Layer 3 of a small transformer language model trained on English Wikipedia (8 layers, counted from 0, width 128). Numbers have three digits each and are written without spaces.
In attention head 0, each number of a token's query is one row of weights dot the token's vector x. The head spreads its attention over the tokens so far by the softmax of query dot key.

Query weights of the head. A number n stands for (n - 500) times 0.0005.
q0: 592535483546640365409557508492347677476385683486593319349473431500268494568503599455615385344423582433452424593542351584497495626511511434458520481590470497395611486277381522415387589306426708527295319479349451359294506492494490575559526459511494449354503593412503575581528481481506506609449503370509580503595540608591579369550506392672585515573551548469400405516382619579480629445675
q1: 717503399565637377533460418418326433503301437304555324325486535684288490447735552435596364361572566365448563742690509691633544615578516640376533573487478418529559535601480458434456504339444514500327382385477424453584510602549500615494530521616582585573532645629438660539568409455315510619429602471360599318582643571503539168474474366702706503552589545480329418355640494415520532399567
q2: 421517570394589469497497451363461500518633318514563300452509789561630627286543426469483619716474436564611481538626589564307464569514412509500617533359380486533582589588569413454583451431667420391692431359661600592474592561494513515418506607446620571594481491553486505325318673497356508431452495609542530587588566474353500594573489646591397550559552597312497410380480553526503390412476
q3: 540467424375554367557612455531494524714560648506453409478535590257527476420506482600321597431512503334723491353565430662444446305556396421577566395319642473506415325494398488530688429581533402360651517520650578482500665422431640433482583375556619509642465417441650581406388517384480384624494286410413461516450389368536503763412386550435307644565491462452537506500453520625570488422528
q4: 504418492367299591692440397331511508321474284588602504455383604528515533352742394623403500486726664439616461341529569350496549570441405556401518694568539412521519446770349276688539639578689071296367575549574461580504430425389601657645674462598685559550468633637526746417445567532418439269576465453562406365527514443533678490340384469489489232613629332826542596451573607551478454334277
q5: 582408616503490513581651729277559533527464608316375398479466374672245599537365539506598554553614606497432469523523710457567389406465532500431477569483484471516425544263649237610371692510568563673727359402526437443348435541523523369570550385625584419447381570467386442455452456516431503520512491475615359473467314410477497494331614269442368371561367360432485566600359808477740475422550
q6: 279404417564409668592665470529549597478490490490483342592435424484658681373517740634559597356432634507514248486507474621200458589351446283274595454545500686437504610406405473561464335718466346591584601230548559626649554262411437406520479440500386493586549311654480660493500477351388484294359599401347397528307405503572587545651520456557456448480629572520545383541574483635369402673517
q7: 553528481436559509524367500459447481249450429582336457374387488281614340392549454488581630438724509333513503340573503581527482595381464485568604548365574692482668437698326515375432678356537261588674480578601450614456390509436278425482494713434484537450441579456390342614503515545521636441566388458474356724443568425343464385572440483497597678678506587369616443564479527479618497538563
q8: 801352482571489683635496156483538518151651539674546428500594535541651451510656518651439166545625685503440483628394507656609456500599482514516358566423552663379523462568315570493500285496529471565540685507214448577467675694489472447724668470391362215528517427684718369472482411597704528475694537337526476429358540328650584483570503500528656474521536444493554536626511542302413521421434
q9: 408634496609563566318606601463466636552525500500510419653603381584588497520430663524677552463482476425390581643587490728362427486396607305484758401264456315649401367374413367566392549440514601290532355418521470568696521575405420244572368536400628765517382525450532507380327285394493432740480243687573741562367519382567628585262641662608444575486378441438470474739535517594560534577457
q10: 666433464437587462609567817522586758611551610423720500413590326575292339414303415599870396552629609508635582464399413520496519574492581386486678500576413543606385538442562394597553504371527568630280360540446342604551624466418280389714767512615500263496803544348337482267181496504346425520369452466549522614478453596391396442186576666512454544615294668342669536303427689654610455672392
q11: 441500291603397734519578471555636379251607503497389361473466450645393446374630271673416554469413667472393500497503365529525546699592335587571522550375519465640540406259625343548382441635484470506490710606535386408324660425413537670509575593544650468512531454625429527491424448450416274468455479413310440453476328431510500425655334639430430510282535446357618494606595624462309596515520
q12: 368423449617276605443322543637461490261598711298424385771521762484658615468536364598648566436527577350350567585447581273615592517430457615303523468439687633464398594443354598340468486517698318468435574403643523576490380361283500528464343514510608520458500377723543513382348503442603574325584503338476362598283519469450461537503565417444527510648530430526317380474490387457517455414548
q13: 497358500555544355469604626510804360265379500415711493317399333480410429470289357449528497391565500477500484451353523434452300524531493347494524487507610456683489510460349463339487729507435641611447456371387414518420380307438530456540549400436722555271246440486606632513436536430457447396642523587457584661398475686596246767392648494524435332432620562418393605526497683660490272671521
q14: 671560550560406230672557521389612324507347518364535568431585653341387438450580423552408507466472500390309581464423556443639547507594476614601479418320463395548304548649321572591602334303380475601576445583271371359514735616687861310445712628649588423731547633370521513438556537616364544581589606480478483401585624493570396283490221633605626532514521463361570685469597428465425564517424
q15: 425839418690414348527439470490494466383378439517663534622574497594344685445407593513619527568349439539549400710266601507420471416543357469398597699521611420575458448340225408356344673443409569529452516453517565452527574549473521521474717503444343718464329231483258487470467568402542347558402494679514427486559425500470599459612589369420310387391416695400433661230682526480531477610476
q16: 392510456393355330341339576456497717703557463530516618416549584343483611421431553428503552535440276406584296446487472547388532397338484480583596384446407477610619494585411477583372539440653493449503291412460474219720626407783518451503476507471528480400605773527360656441267363558304500647335441632708538562660429469420559562487637491421483568507573647480406555423408806579493417608524
q17: 524362497741467510500517371546454556532386572588524590519335510493713584324490507604545325313415605580464556587507420604540653483676527720645551417510576507632794586601517433568437592483541454468272660535490559567507231421486630493340514723342614476467402427756612203604285307662576431387442436543408256543377437490480513532433487468517311497443639381463281446481446431432376392435685
q18: 549541591545569466644572388631391608561593507463463483503273593510507588487354581476552524625575421660751553413497455653483170428503290497443422477468324354497367400398568453503530342407414539569303544477356586599671538198483606580497458340406496575450500574458534590409429684437593731690423310573682545425383516588665385465675510573402371779470534601391600633632304473710479681385293
q19: 398392408414464659473456570503397456507507244294620531675415546548486328324560523329564500494342410526560439527513513544467522466500520544435460458486461440480708601457527546584539226409736280634386435522490587421520470575611381955480617371516465587565700479410513547437252506539448642385557614591388576283575233503554596431642631540793397500388560627596646515596507396693537503548555
q20: 552472613575420691690540197659473444504392436649457540419529684573588442428551284551712418614504409620334405496535389665508647226736508800431405554423607795458742585366524597559531432508448569421688617444563786590383334554389455450287472278453430141519485301663714493543543580531389366516515615354265582070467573249730535422621465485480551553621666366669399416679445554351564542439439
q21: 461397523539534409644516602671414507453587722630633368566476491592513371500430579465568547435359482572306577464624632526424439586433310284485586581631317576612463774368459494347485383676522480470398423545356829342389407382500545595228245480550364490515466395635647488544566405503553441474437464593380780500518533399545566503560497379573497745440471513392446417514431596478539500577507
q22: 639315334516461320414628560570554721556705443490645480425584671574617615510450609428453576564383516526507455360742419341368309513335559651230480581500574603697496367574404386387497618590577541535397697641413333599473463532317491518555623739408580576404356374651397409493530506600387613634634534584552550351497448258373297550471542485487593469389500419675478454687444623596598612548565
q23: 511681449652439659504576525442676624413504288390479431273504486628554486527390259285648433500342397486657555474600517376645565622315500514553671528581347585427459315754536510578611619539511250384375642655600531312201464503457364462486504589373534628618448650235289534454475623493732472554651446503739338526676619375238440634606500563401454456394293466504588566429422413504435400366584
q24: 608497493532432549567507683519423391468463292560619591572535264429530323497527586677355526564513474314622519561510391463230525433381526625445633367592477583484345656511487679290645683513423335471383525613330680606666427581396524514435452327382448630448384551696770585566530478429410381423613651736444456570593265374373549413405422549507430251513590623464370491526292477404561606548479
q25: 599477480574396433597516451422516590483411539529516717373466380447667317264313490353447503516689647589258506453393406566449668611542510520416477683670424481513394418431610468494550675412500490453681626570507538587493494532526658624612633534692534529657553787346484360337481354642522547389613570396375463700431714577419705491410449572442542327551601531452577398367365617419322362544540
q26: 531658573632424403483421568477618382582483562449574552376618596497497537422598645597387544300541412308447696378240532413359474394466510314327490523580454588622582407615473630517700504592329325487521553468258625416330486289534521471550601472584603364326680437468571484470520663540744661551302423358486478361408365430688433385393610487537601347299653536760616428448534355638521546689531
q27: 528528447516563449382535694613627404445647448479438433578496662379472336616400693643472517661604446561642507525517614532390470692597700581381586665568604396628496571599649276355490612584448539447496474503639430389348493399350482349663585489421518673577500372343243591739438473561399748511350461308500683801494333496531767578521524526414497365623552504569253722481527709559433510413457
q28: 662714580540486542604467536516644633438655582312390417600617354462595426497701458638378313481369487662415516490662381580519503543575675500491240443523538471497373583403493433559487532611543466469339660386843484641407471576608491462481373537359442738500403416547513463513406397538370566461368411405531543537545301440369494372542522461442503297760458431487540575446400544630573465243781
q29: 618399239491462465765621455426466589480451490539535346545558654625445344457545442475497577304659677374527429659458561615644821506458654598602484481437776461556544494678571570761437340720373576596567530549464466563441603475416554435525477550538517503378547520647623527424481618425491562598524360578412494419515542364416510446490595293561468701424393435365552641411331641615359326385527
q30: 689308573456385525428421543743421292413507457713415254530489472300522454271443315328402662638514683556376751635589577496500439328656355677559536403529514614424590748360511640486514296504421434565242450416632576511442493465307573640356705552458504372497466452633500517511535442281656313468530409674616551496454500441446535463602679464482496537384661296532402394654454327287478352562254
q31: 530503484534717372429461654769363573326536354571394533409568497544598592583230455529565452494536472326300637507510276500615574399539276454610188481728425503588476532404487547597650316477545434605673542710639494457523529375562466421510510611462497529572404606370613409357532596399494534712518372676470424541515587507484392467634332455442522483666406585471436377439529375516412344568308
q32: 656447529573976392703529480454512525811553749528444459602573472582332328423383520444402444215208235306576628604315519673500407386593480545421516555429465468516641646414516587698531378480309592399554507447484574391620439567825547380452297530672268601704558438521597614500552461528492602725241435394297595254489451413724428105460500492621347724261415556609588564536464441637635535687330
q33: 267504420308704515669549631611540385484303489481716648584639500478511300313481437692447615590346428482516399323253458500559622451537362549503470569488525635624405624552706504684587084534492353525651538567297514717473504678511743472452439543411590335587554438523793581426351378558504333299690352591430397308573542381598444468489268664511440604445605635407632701711604496329523533432265
q34: 583541385438359553337649419536397583308484386428441389480543570343595587338622612463557457627575615472658557603781388503612764481369456602645556265529619675466464460560481564340512520406487500617409393533616524613526647467318583607414612435404716538476400564452393550296466431415418436513641556314431396546517564638317488653540534500534581433624516440375369436382655421466379434596529
q35: 432464245561277522247361519436454487571374426471510464416534347469584525644455592412565446451487624406473546342541362569322384378360551419586494416582562561450463522510305331366370686465684394561348414391571274553418526559378350466585523513611691612292373661394577443380535558406534447629611512397550421440360319595326449692430601577424494428689465541360460604479307593481506438531625
q36: 465459522503513583484522290473524763814434581571472591512464437422635650506556309552484485503460581497428434249568177535543544575500457481489450557545437296385490406708413725478446386643422561441365457635407281394430612512288418668479401675540529361521569659356540491552654616621401383425485418512500532380520612392354423488546479526568494535433624326593650526442515449552572608470455
q37: 282570254551480421263442694500456746436527608796712357475484567371415530463291568504512496441366452653716412551260489407141292469283549515440534262445563698652730735411416395294629850462723425394535546482515699504329381556431514537530547424398448691463434414571569500492311430493589422585561363582612540624365567426450560615508804550648409332470378500318362479525353656546593478537414
q38: 508564524414373812658652590568470669413344313508567688430367561588460558341414492372532555679520687758488633690579515480480598464390555452602425462646692488465317658772330577677523483770361350443484573548389462370556583488559297676508565570519920528588481350675627470356461436558412485372530734381459653578485427346333601396481632599457449338582172371100253555535438519355660504591224
q39: 747623350503551598519571494500331458524529513370563607622588503648490588586719513519571699568538411541396580480506587422693592516392418642541379444736342417438480572344465522592528366494314556601510615494503441520562474525282639598393451533566503223423460549441410299478645518550537698542530702602490515463479373474481415455547381444332630507283580261586709476588633528722474629387533
q40: 424567683591691508650529554377496356693799554239537504578417504492252426508438393582462545540575516317596572560608547377751532529384488348688355593568375177326114394549587520596295424521425774687466292418421375384542742524784629456712589400644556641709716744436142531529636644358347548597563524641630453600666589487700755391611496508645529491143608298558382542546340480550382520368513
q41: 544510469712543444256740593602439503489717416630679503388323481707699569606493377648368559532456632722525471640460425364255385557530570436386520256507425707380426585667457647483506453688446596532424543229466390514445624568433613450526545333431521343455658342631356453352321445419542558497374484643556554580450463558530592409642398382613443544355477422650456633596530471450547410535394
q42: 364472223350361406317248339631531604567443592689469279464563633510536545177378563451436597361256615232648628457493480565521564443483503489480532462385476679401585445381584366388606674440489496675583507374645507700328507333278478534576554471410533567565300442736680388507371419473398299670388457339518517559464438464595524586670507448626532442597444541497570490403542616388525364321767
q43: 412500551520831393522551414559736357678693471360829558574515657632747496362593568500493525333659389651545469437482405412489483634357618296380295710293406446503394440519511563486416380619431504562351274500349674578445558476410554473362515620450485522563614515355518564564504459489430333762568354434519473639634460422453472419209429627425536327447532534464421620845411469686788451514385
q44: 623362582429586426441337553568587490304469513654663453538625530704497659586395444399569647458431521512529470392512582576346536609503389450489460449541449497458500309490342664633443500643491347393426649354612482615532391422528296520570551306503455506749443385474677550607727309427343371296538547578315567555512641567525479512668357532549512602607543520435285437596521515411503635452516
q45: 443379381557228538433739591584405410463389432472360536312474723381475678578595588528486423302355483486552330561514424536490500550602563568307437462518462563644649435406426607542562470507379264402649588517525589733489093431553428748403486423462323243401429253635603367646594317586589596664560540397762603478533467587514545371573614457602626428500500507328493343313685682426489405500493
q46: 521619531513626357321680742407523583557643632594580466308358660422439500500356517699548537464409471579564565345500516352660391439389453394456456307265650554543610431411524566544735576480666472416437634443726493566187534628615452457447717475447570537598494528514490699444373526559386500646706414441778408627441494434432507648301457428443393386440554493677395472500493605507585377523766
q47: 382525579327496521324457510614557600238539436531632383320674364527585590406500563621777358476401595617640449511636665514337567627503545543425671503460609675756615411392426431479459436468645283440352552424388673623611423360402463552369432354490496612341429388562405543369271456637548744482648526531408497636428425414377490484652442393493667514455482481186460568450347289524507453786720
q48: 449584432349365493630359407411391503465352473411533318444500623420399576471560583441588520436333654328350369333444469466335370490507612315512450458340426643490542620465347536354645486470423548274191562588567407569677387371270491387516435576579535490413420404565597531474487391425406529524193453445385566476478370479463615475612591339672599572490793556586494253489540561417571253465343
q49: 605529561461570466541437378485642651520465652450360602383633704536468491440388534723478466488308391604493569545606644394453572541581578599541575540571369356518553537500459435560457520437484452416630567583232409451404516622617609563549490585522425318503349394571550441398453714329552488462441675427326491651690672603443410473664482276447544458661560168344658526694500646453478509491474
q50: 550559217423399635425540354491233537442460457565435464497321630308595494534416549593573513494657607369339550500662638640606628618341464566515373376580443630585538538628376634458491570464585295540547590549569377611646533402438428687426694605449599389478651436406379221522568797484437494493420571380449558422479533747614349570545401624568542340442464459445284422442584649519517503519436
q51: 690487418434329332587345400484593480331571439503583672360486526555544437637570653447544513490728555673384359596556503310467382363258533419543510513586458420490556246610403503640616306403648634698324537569580561638735607500383580326520572472507535327384548616411447613451394487266532477588484359341556450472488451538467543387470549580321527346776447539377592395471596348288429423442675
q52: 549326518440403375582567326690419500634604685437581430430475468448537497590602419399518518497533523435415367441563537654578364279566329515422677482522418425512436388647440574380491390548594578512553550625319491400442428436436396458358522651491399223509378540553597472562655584697658520540537654723355657557593679413624420701521512422602512580408542522695491483513488562440561515451550
q53: 630465634431556541604776362470346539438486584617339521714617513727472469556441583503468452590302594510173480688462403504517560528545569658433472584717756535308606459551593402459446463632406404331482619477507487425571327436354433467497532471701301593544350447679517432585284450426517530392295552436627761399487426315448415429517561433304600376800548434528566439691514608321416503663575
q54: 429415511546571700528539266617487332659588504497535408595430299520362548272625493614617507476244446449518537418476536546600637542712375631464350439496442448660614596541276627633676221367331489453746685599546652449653472646426643381565446635369427325466439299652721582534552540370700703320628559425431546354549448514732707425390617438465490568448549511413473461627479493375383567621568
q55: 376563382566786572407463579509580443465644793707294507540772426506567379487490359490624529592603506477600386696671472524418620483523520681476500461564619572359598597700444429685692721689623347506514497438344251497513500352470295602461520586591448490673452558510341522516559449587666420340503572500576516452282552514566529655559552387618398294331596580497462463635500526562410427592422
q56: 500481391278288442397582544500330511415478604584376507500329379660552649461460606337522348472798620457608320304412421171318405570515402630660533543530668372489581607644581626584663528463489504619538415500677574534706452675592591757565440519518577577507221492398496434435627366514525539504538631675469251515575507692389500583409727633387332564612474267744632690443515561391556595701722
q57: 399529533421730494629715516638528668534546613372586445407707378435360487574414500567415659559474258412581432612490470477583595306484561278521555497612625474594463566333455670378597406455565593522517536376374357493464461587584722500462731527471708442438416460460477609563389454531537385614548412334490427641509351299497402407535579655628545586199481459484518658465446488577376525364754
q58: 458445503482445270455506335668614647537513449694326458467537432414503301537363475393464402364423374360292457569452416458620582401510462393453439512320472551373615444398392316408593466529294503439635568545433475645435423599647429500381369460355447532432488526655606335264535393341726682329413428382497391490464485667574727560431431402598570471465554632633436565408402671554338614564474
q59: 418483610542489533557538507574650352372565357379611493491750411657619607477466389540349403650537477444422364234446563555724548463507480579497409701500362365392585375582635335460719398341401500506462509659561458500517378536696706626464448440627525503663627698653351487453570565605467461466227525526472615362588588365714480586463480356480651763247561286376522588429467477406541406357476
q60: 461272641518290427616461583340484539483435503558414392455459415575741570614647436490601548662419422667436404421462509283376429581423449291384275481715434384415592557630500673468675545536393417546630408527413484563438355519510571592509269604408493510385531384487526488490602648538310547461579454509510342625431610434581586548573475599538538648424854575455311434397283387494520422333560
q61: 601692303433431573661601516522429349466620471401682448497486506637539417377574337601344411506490426465372302665603470556561392429535548337360436296635516471716391503507336623574618562532510275506314363369416407467277558641322389438566418329570594548431512507726319309468478420544575503653476476513389430567479458510490421428348386431388574727516568425522543458457704631407461503311533
q62: 403474760549587536677731584454567579508303411555774328452418539511559431341504445645604318418289493590392475621797296500569595467441387690497504629470704687525411593422474518393543322655419690275584497246404532591710316321637533422601485251427392515568333515462400410478679461536461315615542444411523629519490637606663704345634460350438485575398703418698486514614566439215388564525534
q63: 721393382536551626506529548448219513803494722370468348485267568519423579433554510506730468528619355513356509484624590451297647349481646678467420447382553459512375347381487434554540524272378434634566615422535515361559430394455438449453575497292357398379485559540638232616728343550568450561449440550513449617580405470468408329595500455465608454415548459465476500387617553465461589611503

Each question shows a short text with each token's key, already scaled and adjusted for position as the last token sees it. A number n stands for (n - 500) times 0.002.

Then comes the last token's vector x. A number n stands for (n - 500) times 0.012.

0 " FM": 652338674606474504483539416596552394431477527450548445456553337322299327588452487360532550632564754536461634405694541380559446588567513425581383418554417522791703542388417469509601569378729426
1 " |": 468363656556473536581497310558639406426533618541605408446470296223228384491520499332506491538607685479567608411718494358463422518511444364605394284591518559830587483358412529563648574474641508
2 " Yu": 251535614524600464602517423677571439481513538509585385501531396234255368557464485244541486717565409419584694397673508366560577544556434375673432312545488541845594584474511507485611613438694449
3 "ma": 428553540393656410545564359682572399497496532533641447481570407225278375515453496336539428670502283387659672411659531398564550550493441356595466338587566523887620602456425462488667675446745479
4 ",": 553602388371545378506627345635680407441561595540604408498550361208186314492469499384543486581558272402688576430667548332505477544498477391618453291587508575837634516390348518572632620446722435
x: 555477236426464537519526613368548668874423367514532494356333529490524578386407721568588477390450581388649525554524551471363552594363621410601528528427410530647352463537441458689535607451588363407755451444295525521506624516543494443468545527550553578377556574658467484395451413575578504377540397523523448562447623566383515638474587400425403388346399626325440483321601477578468314572569
To which token does the last token give the most attention? 1 " |"

0 " the": 620450744612502525513539419609724400419544569543577444421468313266264291498496494359539517580573649620503600483733536339504426490536479414578458327613499600853655490399486538580611571491651483
1 " R": 331380597584486479473550350625601470408522589529547460465556341334280362531423474305540547645566657450573714432702522357551594528518486370562442342549541551829605559404467559490630677510737450
2 "R": 309450632512579423464575326636554467414510602570571451441571379321340352546403518288493496704574460387644695465720461408472554528573491445565445389561560547863630559414407557498595595489740447
3 "M": 428517519357596378530614337621537451404458582500600454443529387369370389564463481297512498723587318357712703510689481439502587590581501408582444366627524509862641587443405523532650615487752488
4 " mission": 633633436367593314411612345629609444369500533556572381541534353215256305536397472359500503689504275389643606429641438393468527668530492370534452373572436512833695536411492482601679539406669442
x: 539529417338347510433395631310454542561620473493681533349464616451476522527475716352588579328581491565595534509451488429499403562377540392529508401434473629526362470380370343448360682340477484517611300474638562343312440572492450437684614444492492796586610400538342530348621658435391588515571460627631484661506622617381519526543419719592612353413317562396372541492449440501531400403554
To which token does the last token give the most attention? 4 " mission"

0 "que": 627327639635556496490561467542590429426548442524515429534588382280373345550454418363522474688517709575460702367658459356585497541584480415547489422593469532874627454419507457555651598435729441
1 " Farm": 330331666558544497506555399586560489411601540494497441557561354256302336534458503315602498661533785420584706359738463340566491589642476396628445363624425465876638579341456519563674545445750442
2 "s": 234420568498569478481548361559576383447605522482539456550516347312319309575509489378530503679496546380624686392676528344535502518587458417612367398609458521962638461363419491610649606445775480
3 ",": 333480522480511461527567361567692385435549567536576446466494329269243347502508493383529483564552420398674621430678554338500429477519506447601458338566494606772596475382407524571597583482632488
4 " New": 614569440292545343550630397583669421421603587516580498486504386297336346569474458286533573624535256496667642494666531387523557560563469408628491337561395543850636574402470539547640543473757508
x: 523595422382461418269553533470562517606298426432568631399279541510549566366725555439472775443622659434616540440586499356456450446626546422501649385369416651572602482637293418563382540594429467550457380483508523485353739530436399548540473455459607610583557712544494507280440556365337431486573521645662458637439515582303536547552532517406487463341395615580580425394611509571524363321625
To which token does the last token give the most attention? 3 ","

0 "|": 582429602594461554545504325562629416428583590596612394406478298201269426490521456352508498538581603524457536437661478413451448522543450360634409291558530556829554505384494529562618568471604500
1 " K": 362408594577491517540521356643590441409491625505588414462531343313280363534445477312491506683564621432528684394702545409541563556527495352607412313569496555859642533396453531521595602482709451
2 "N": 335460613463573476580587362698576430391436597544570411448537372334317417563466467310498495702563461369595710477699494394503577477491507384559494347656517559858673562393405463513605591481700430
3 "EC": 376543532395593402511625331659555391393530566493580405525583371291353374572432491312496493713531335369723700509669497441504526550539490383611497307623535501867670586428425473501637595479739474
4 " |": 549634402335583345576540286587614384393533647550596368483513313211251377472494522334470516587577304400667611432708509385414527545533417318634353255607502519931601524382424518540685607446708516
x: 424576323489358519403412591427530511781522403563499498588378565383448526498416610501330587438455454366619525638620548453352617622341609565441597543403541537653462429377590363502402631471706451523848537409475561435350763598501542347499544650638494525514441598624304392389341490524617557510475428566538303596463526547407434623412541549430485450348386554426540582326570581550515460498634
To which token does the last token give the most attention? 0 "|"

0 "N": 619301652668510497535540428646571405404488540499543458476536406294291386587458442326535554768541768517463715402730509316570532505553463356623447377682477517948658531367438480522670621480778425
1 "F": 396344666587542447515596427630585419429486534491532450446526378293368351591435473308562536770527729412582738428676523316559542558597436347622455411656494510896647533389399507490686600493772447
2 "X": 233467621507567405511616401648595383408504588494542422483563394296314320588431470314532537774513527321639760437696540353535535546569490378610446376633476535909671533368434526510661586473789495
3 "-": 376557484441576378528614455626592394421513555566548403465522366293296368527504457319528512687536413403697619520601565364540481586614535433648498322644525596876591532335421439543625580420742539
4 "F": 534658407305550341517697425641564411435485575517527423425537360303377338588441490288612524736540318404647657524641541387517616569630425329600460401631515566856700542395372487494681605516741473
x: 466539275538322411468451545301782585545667510488534393390322605490417467403636559452455553461667614425757500605489508440390410426471524421564646299468500549476401563746520201439274589541569527575522349510474510500537551559581551546578509393478469635486431766500361454465328566417504624640467498566564436756507503562374510457413471687574415505644401578490574709376463357503515527489540
To which token does the last token give the most attention? 2 "X"

0 " was": 605442673602418603523545351540707368401531616511599381381519313257270286522556541381556474542571586569466553454644530352507448468562476426607386383501545587812598479383426467561582614473613458
1 " the": 434412707558497478530555424608739381423557573541594457419469305255262294509529502327541520556588658563620645482714524343507434485529452383583429320594517604857655497423480520561586564494649499
2 " wor": 368485534489488443383544346553660461423516464550614428405535367323312353517486546433512543616500472411539625447637562439488570560504495365562521429491476563713633524436510447498625618452577444
3 "st": 412491519416528392396639293627665467444619501601577446493611394302310281538462487366576480570479358331636622457675498400532545539608462389508453391564486548842680540396513470514690561506618447
4 " and": 514597383388565385428621332597708370431604580564565364480591331264228259474467539380580404597558335346686581444641464339481517523541458384568390319546506567845635491399434527546680633490666482
x: 550470396541292424455595543431494676806485380449566511463360578491426477486189579503585429414420644378632472526550449543408497519342617413574536504197439561600376356406478550632581456444447384651660424503337476518457551485404559402489515735500527617485653516589406375381401477405577589514547430555499393651470543629434456536234464580455443502389431612323453497271573361572364409632496
Which two tokens does the last token look at most, in order? 1 " the", 0 " was"

0 " Burn": 627322669651517528519525378571598439375543524486541430488583421335314254527503453303517542631528789508452721322750470348558453548615459407634462423529397470844634591341535530499636548471789497
1 "ey": 344294659589555479480554392630587424413542497513517415490579379308287281563472518304543496671555800392559723281718499342534507491658436354591438397606448515916697547362440526516649564454776417
2 ",": 340429606524485496529544364560702389427539578540569440457496329272236340498517494379520496543557583434629607411672539341505422472512490440586461345565509596769598478395423530560590576485620496
3 " California": 362538572341645357625561321608636457388581596523574410405605349275253360542428558347482526560511285394705690428735511456492529550546411412664442363539453483893704625451419583503613554459800503
4 " |": 527614454350589353618539243560678375397598630545592364466515317200228374497520524310478499504594317405650604400716521398380511531539407314640338252572485531899639520388451563523644568475661541
x: 450578327517415541421427563456583532678493456577450509634388527408413542517429589505365561421443488299522594520632563452441606617343592486470604465441486602667510305405587454585413596479705427522847521516442493337289744576487569310527517698624546536454422639575444442468386463454567561488449400579497290544498566577384385609371464550406488435358366523433566508286702575552427531383740
Which two tokens does the last token look at most, in order? 4 " |", 2 ","

0 " Ras": 541380634637478499539471401612631431401575485516536357459509411299265353520444477301619510704493690536471599285674411302593545525546443399641348368518478498844578509388541548539672639510746508
1 " Al": 313419604594566438552555392666582458454517433542550404478529452305279363511405469322543511661485639444605636338618441282560578514541438429648439409515478529834638511410526566538613651532800473
2 " Jin": 189483603483611420562603411691613426405512484514490398513572410246272304539440440312561567702518444350632747364677466340552587531552426413683425363575481479907670559390517557524628668465815465
3 "z": 384576529397632382558586368652608382462517505538549423492576421307303296544491503321531486689528298380636703408640524356542562555576469440648401410571496517940668535357481508501659643492772424
4 " Beach": 638672369298704319530614413638610410435531485511547424498557387287279313547427509318572507635521188424734607447626495376541524649625455405597431395573419494900675567368436529504672611421856452
x: 449508524385463384385386584457568653512429401519551492541319691423542422530555636394718590574478494556562472450580503556407452452332626400520514408413500459482361493642434173493502680493584403509654282457573497439414486641600480398710547597450668654638553697508290521499339455409556540486558476616492579564451581701332442455522561560546303587488274665377555545398695531555448444426656
To which token does the last token give the most attention? 2 " Jin"

0 " crash": 626316674597452526424483371597571443441534452503551437489534404299238265540493446339566507648550747582482595389741552359515472599579458344580394408536421517841686454369468487532588540413749403
1 " =": 358298725590492484410570316532700405374565590527473390546590407304261213532480516413556482569566767494617784424813541375514484442559451352556338414593412533857657549369476515589694578474672450
2 "=": 240398574455530432469569325583733430377592624571507401470564378274191249472505439325541457599555476356734691400724539373487497493539489347582370374614457545896626522349416544571687595439688443
3 "=": 387540447378545386474593327584735429366585641585531384441561371269188246479523429324545478607555279330729646426708546371447513522525476353576383363605469562891638510340420531560701609440696458
4 "\n": 501573429417615432515597286574758398410508650596579422446523312240257405531512487348524542548544327460642602397638594358395479558514411404574397299534530544784623512394490520530669558513668513
x: 677397308414443460448470488446491520545354471549561679414164548329447610526467640551525540342404527367653542630616578454351681585470599563528582404493371595572464341462516523523493532341523453573731430592303534411605633520492575436430594620678584388298515608535575356367326492505461651465475508432460383603488592653423429529435402533465572399578372566270464453267573556490420479685532
Which two tokens does the last token look at most, in order? 4 "\n", 3 "="

0 "otic": 662359749678527512492561388575644426405599528539499458539598379335271313543393546381521510656587730622440666371769489404569487509587474356616402372612413510815674571405463545595693576445668523
1 " means": 385283698532474522350592311588738352437569524447598333549524379313236252501514482354551469590547744460610732383718565350526543514584449349600331349576446533889714500431452511548661583403722470
2 ".": 317440647501484494483521324533774346433541632548576442460546333257214352523531473346518544569559588443656647406689591306495476517517447397593407312525523547777626492366488528540646560497671463
3 " After": 401482474484523497437615324648733398522589611549579378458564341257254313503488491327503497546572373412629626346602503353460565551495429335635441329490548483824667499449423516488628624459704486
4 " the": 552511341365504349530631425653729372437576602546599455402499309214286250539498480329593540561582309371717604477668539383465479529534439351609438311609490591895703494433478536572596559486674468
x: 527506390354338456369531495507579632816449340554598528497351532426479595494518655483515448384448554346930586535597490430427500672403623409517574479423567632645509374569391476626585546475551372520583499559395491297415602504525600524529487594522578506277519549512540470416434430478394513384438498454387336668549596673337510521346477492454579412578429481436446486312716399429478525568635
To which token does the last token give the most attention? 4 " the"

0 "N": 619301652668510497535540428646571405404488540499543458476536406294291386587458442326535554768541768517463715402730509316570532505553463356623447377682477517948658531367438480522670621480778425
1 "D": 362366652568527450551613395626546405434525556493536488477560411306339336604468433341554550792531716398563694421668531336593546564568469377655411407629517506897621506360410476513663602484764478
2 "N": 233465590469579401535612438648551400413490562517545465468527402281287379598462440316546573780549495323623758437689510313565557521530466358625443386665488536928661515347424458546672602482765450
3 "-": 391559483430566374534592454635583397409524547566554424467543365299294379537514438319501525681548409413674621512598556373539465577587542430657507312660552571884559530352432428543623576420774534
4 "F": 542654410296553343509690427646567407436491567517527428430544353298371343590441486281604531747541313407644669518640535386526607566622430325606470401645517552873688538399383489499686609518753461
x: 468539305513294418441451524314766594550671503497515406378294610481410499407634570446441565467675590443754504602463500435404419431475520428559632318477525528495387567782490185439297588540564518593522348479489511494534564568594557523592526401502469624464427766507346452472314572422508634627460510539557411754508492547367500471418465700575408503635402566474567716409458375504509528501549
Which two tokens does the last token look at most, in order? 2 "N", 3 "-"

0 "\n": 590376567641469589607485311585715394412523595541568407443467311234204403494529487331503516572567620513469618341636518310531446500547381345615385288591491557825612500387480517537659574512620476
1 "|": 443478557584486527591537333578681402447613582554622405439475289175272420503525469303491504540592565482485575433610459414473529542532416337673402274590533584809593508391511512531593556481595527
2 " K": 337472562502508503537526324618637434432504627483601439471521330301272362537446494285489503662574456422575701400694566394547572554520485349625414302563497577846645509388452528514593596502684464
3 "N": 446551548382577450578604342679595435401448610536590427442533368327310419560464472295494500695568341388636684502695519392485579476482489376566500344647528563863665552385394461517611601489696435
4 "E": 605610417343579377561628335650591409389474576514600420451560356306324397568406466286506482725486375446662613540633487372477561547491483413579461332652501555881653543455411480511611587489777508
x: 510589362676325424388417593431614590565549547515555532484273624411558644324604697481410596463687548455676474560450537460415383483385528419575606576423555555591476456574414206341217561391630373554593519393569670622436426543405395533574555428643511701553518562611314341385281513603579490601491509653511456668544419631343579592350560622659458498460482463414522607490435484549550377607585
To which token does the last token give the most attention? 1 "|"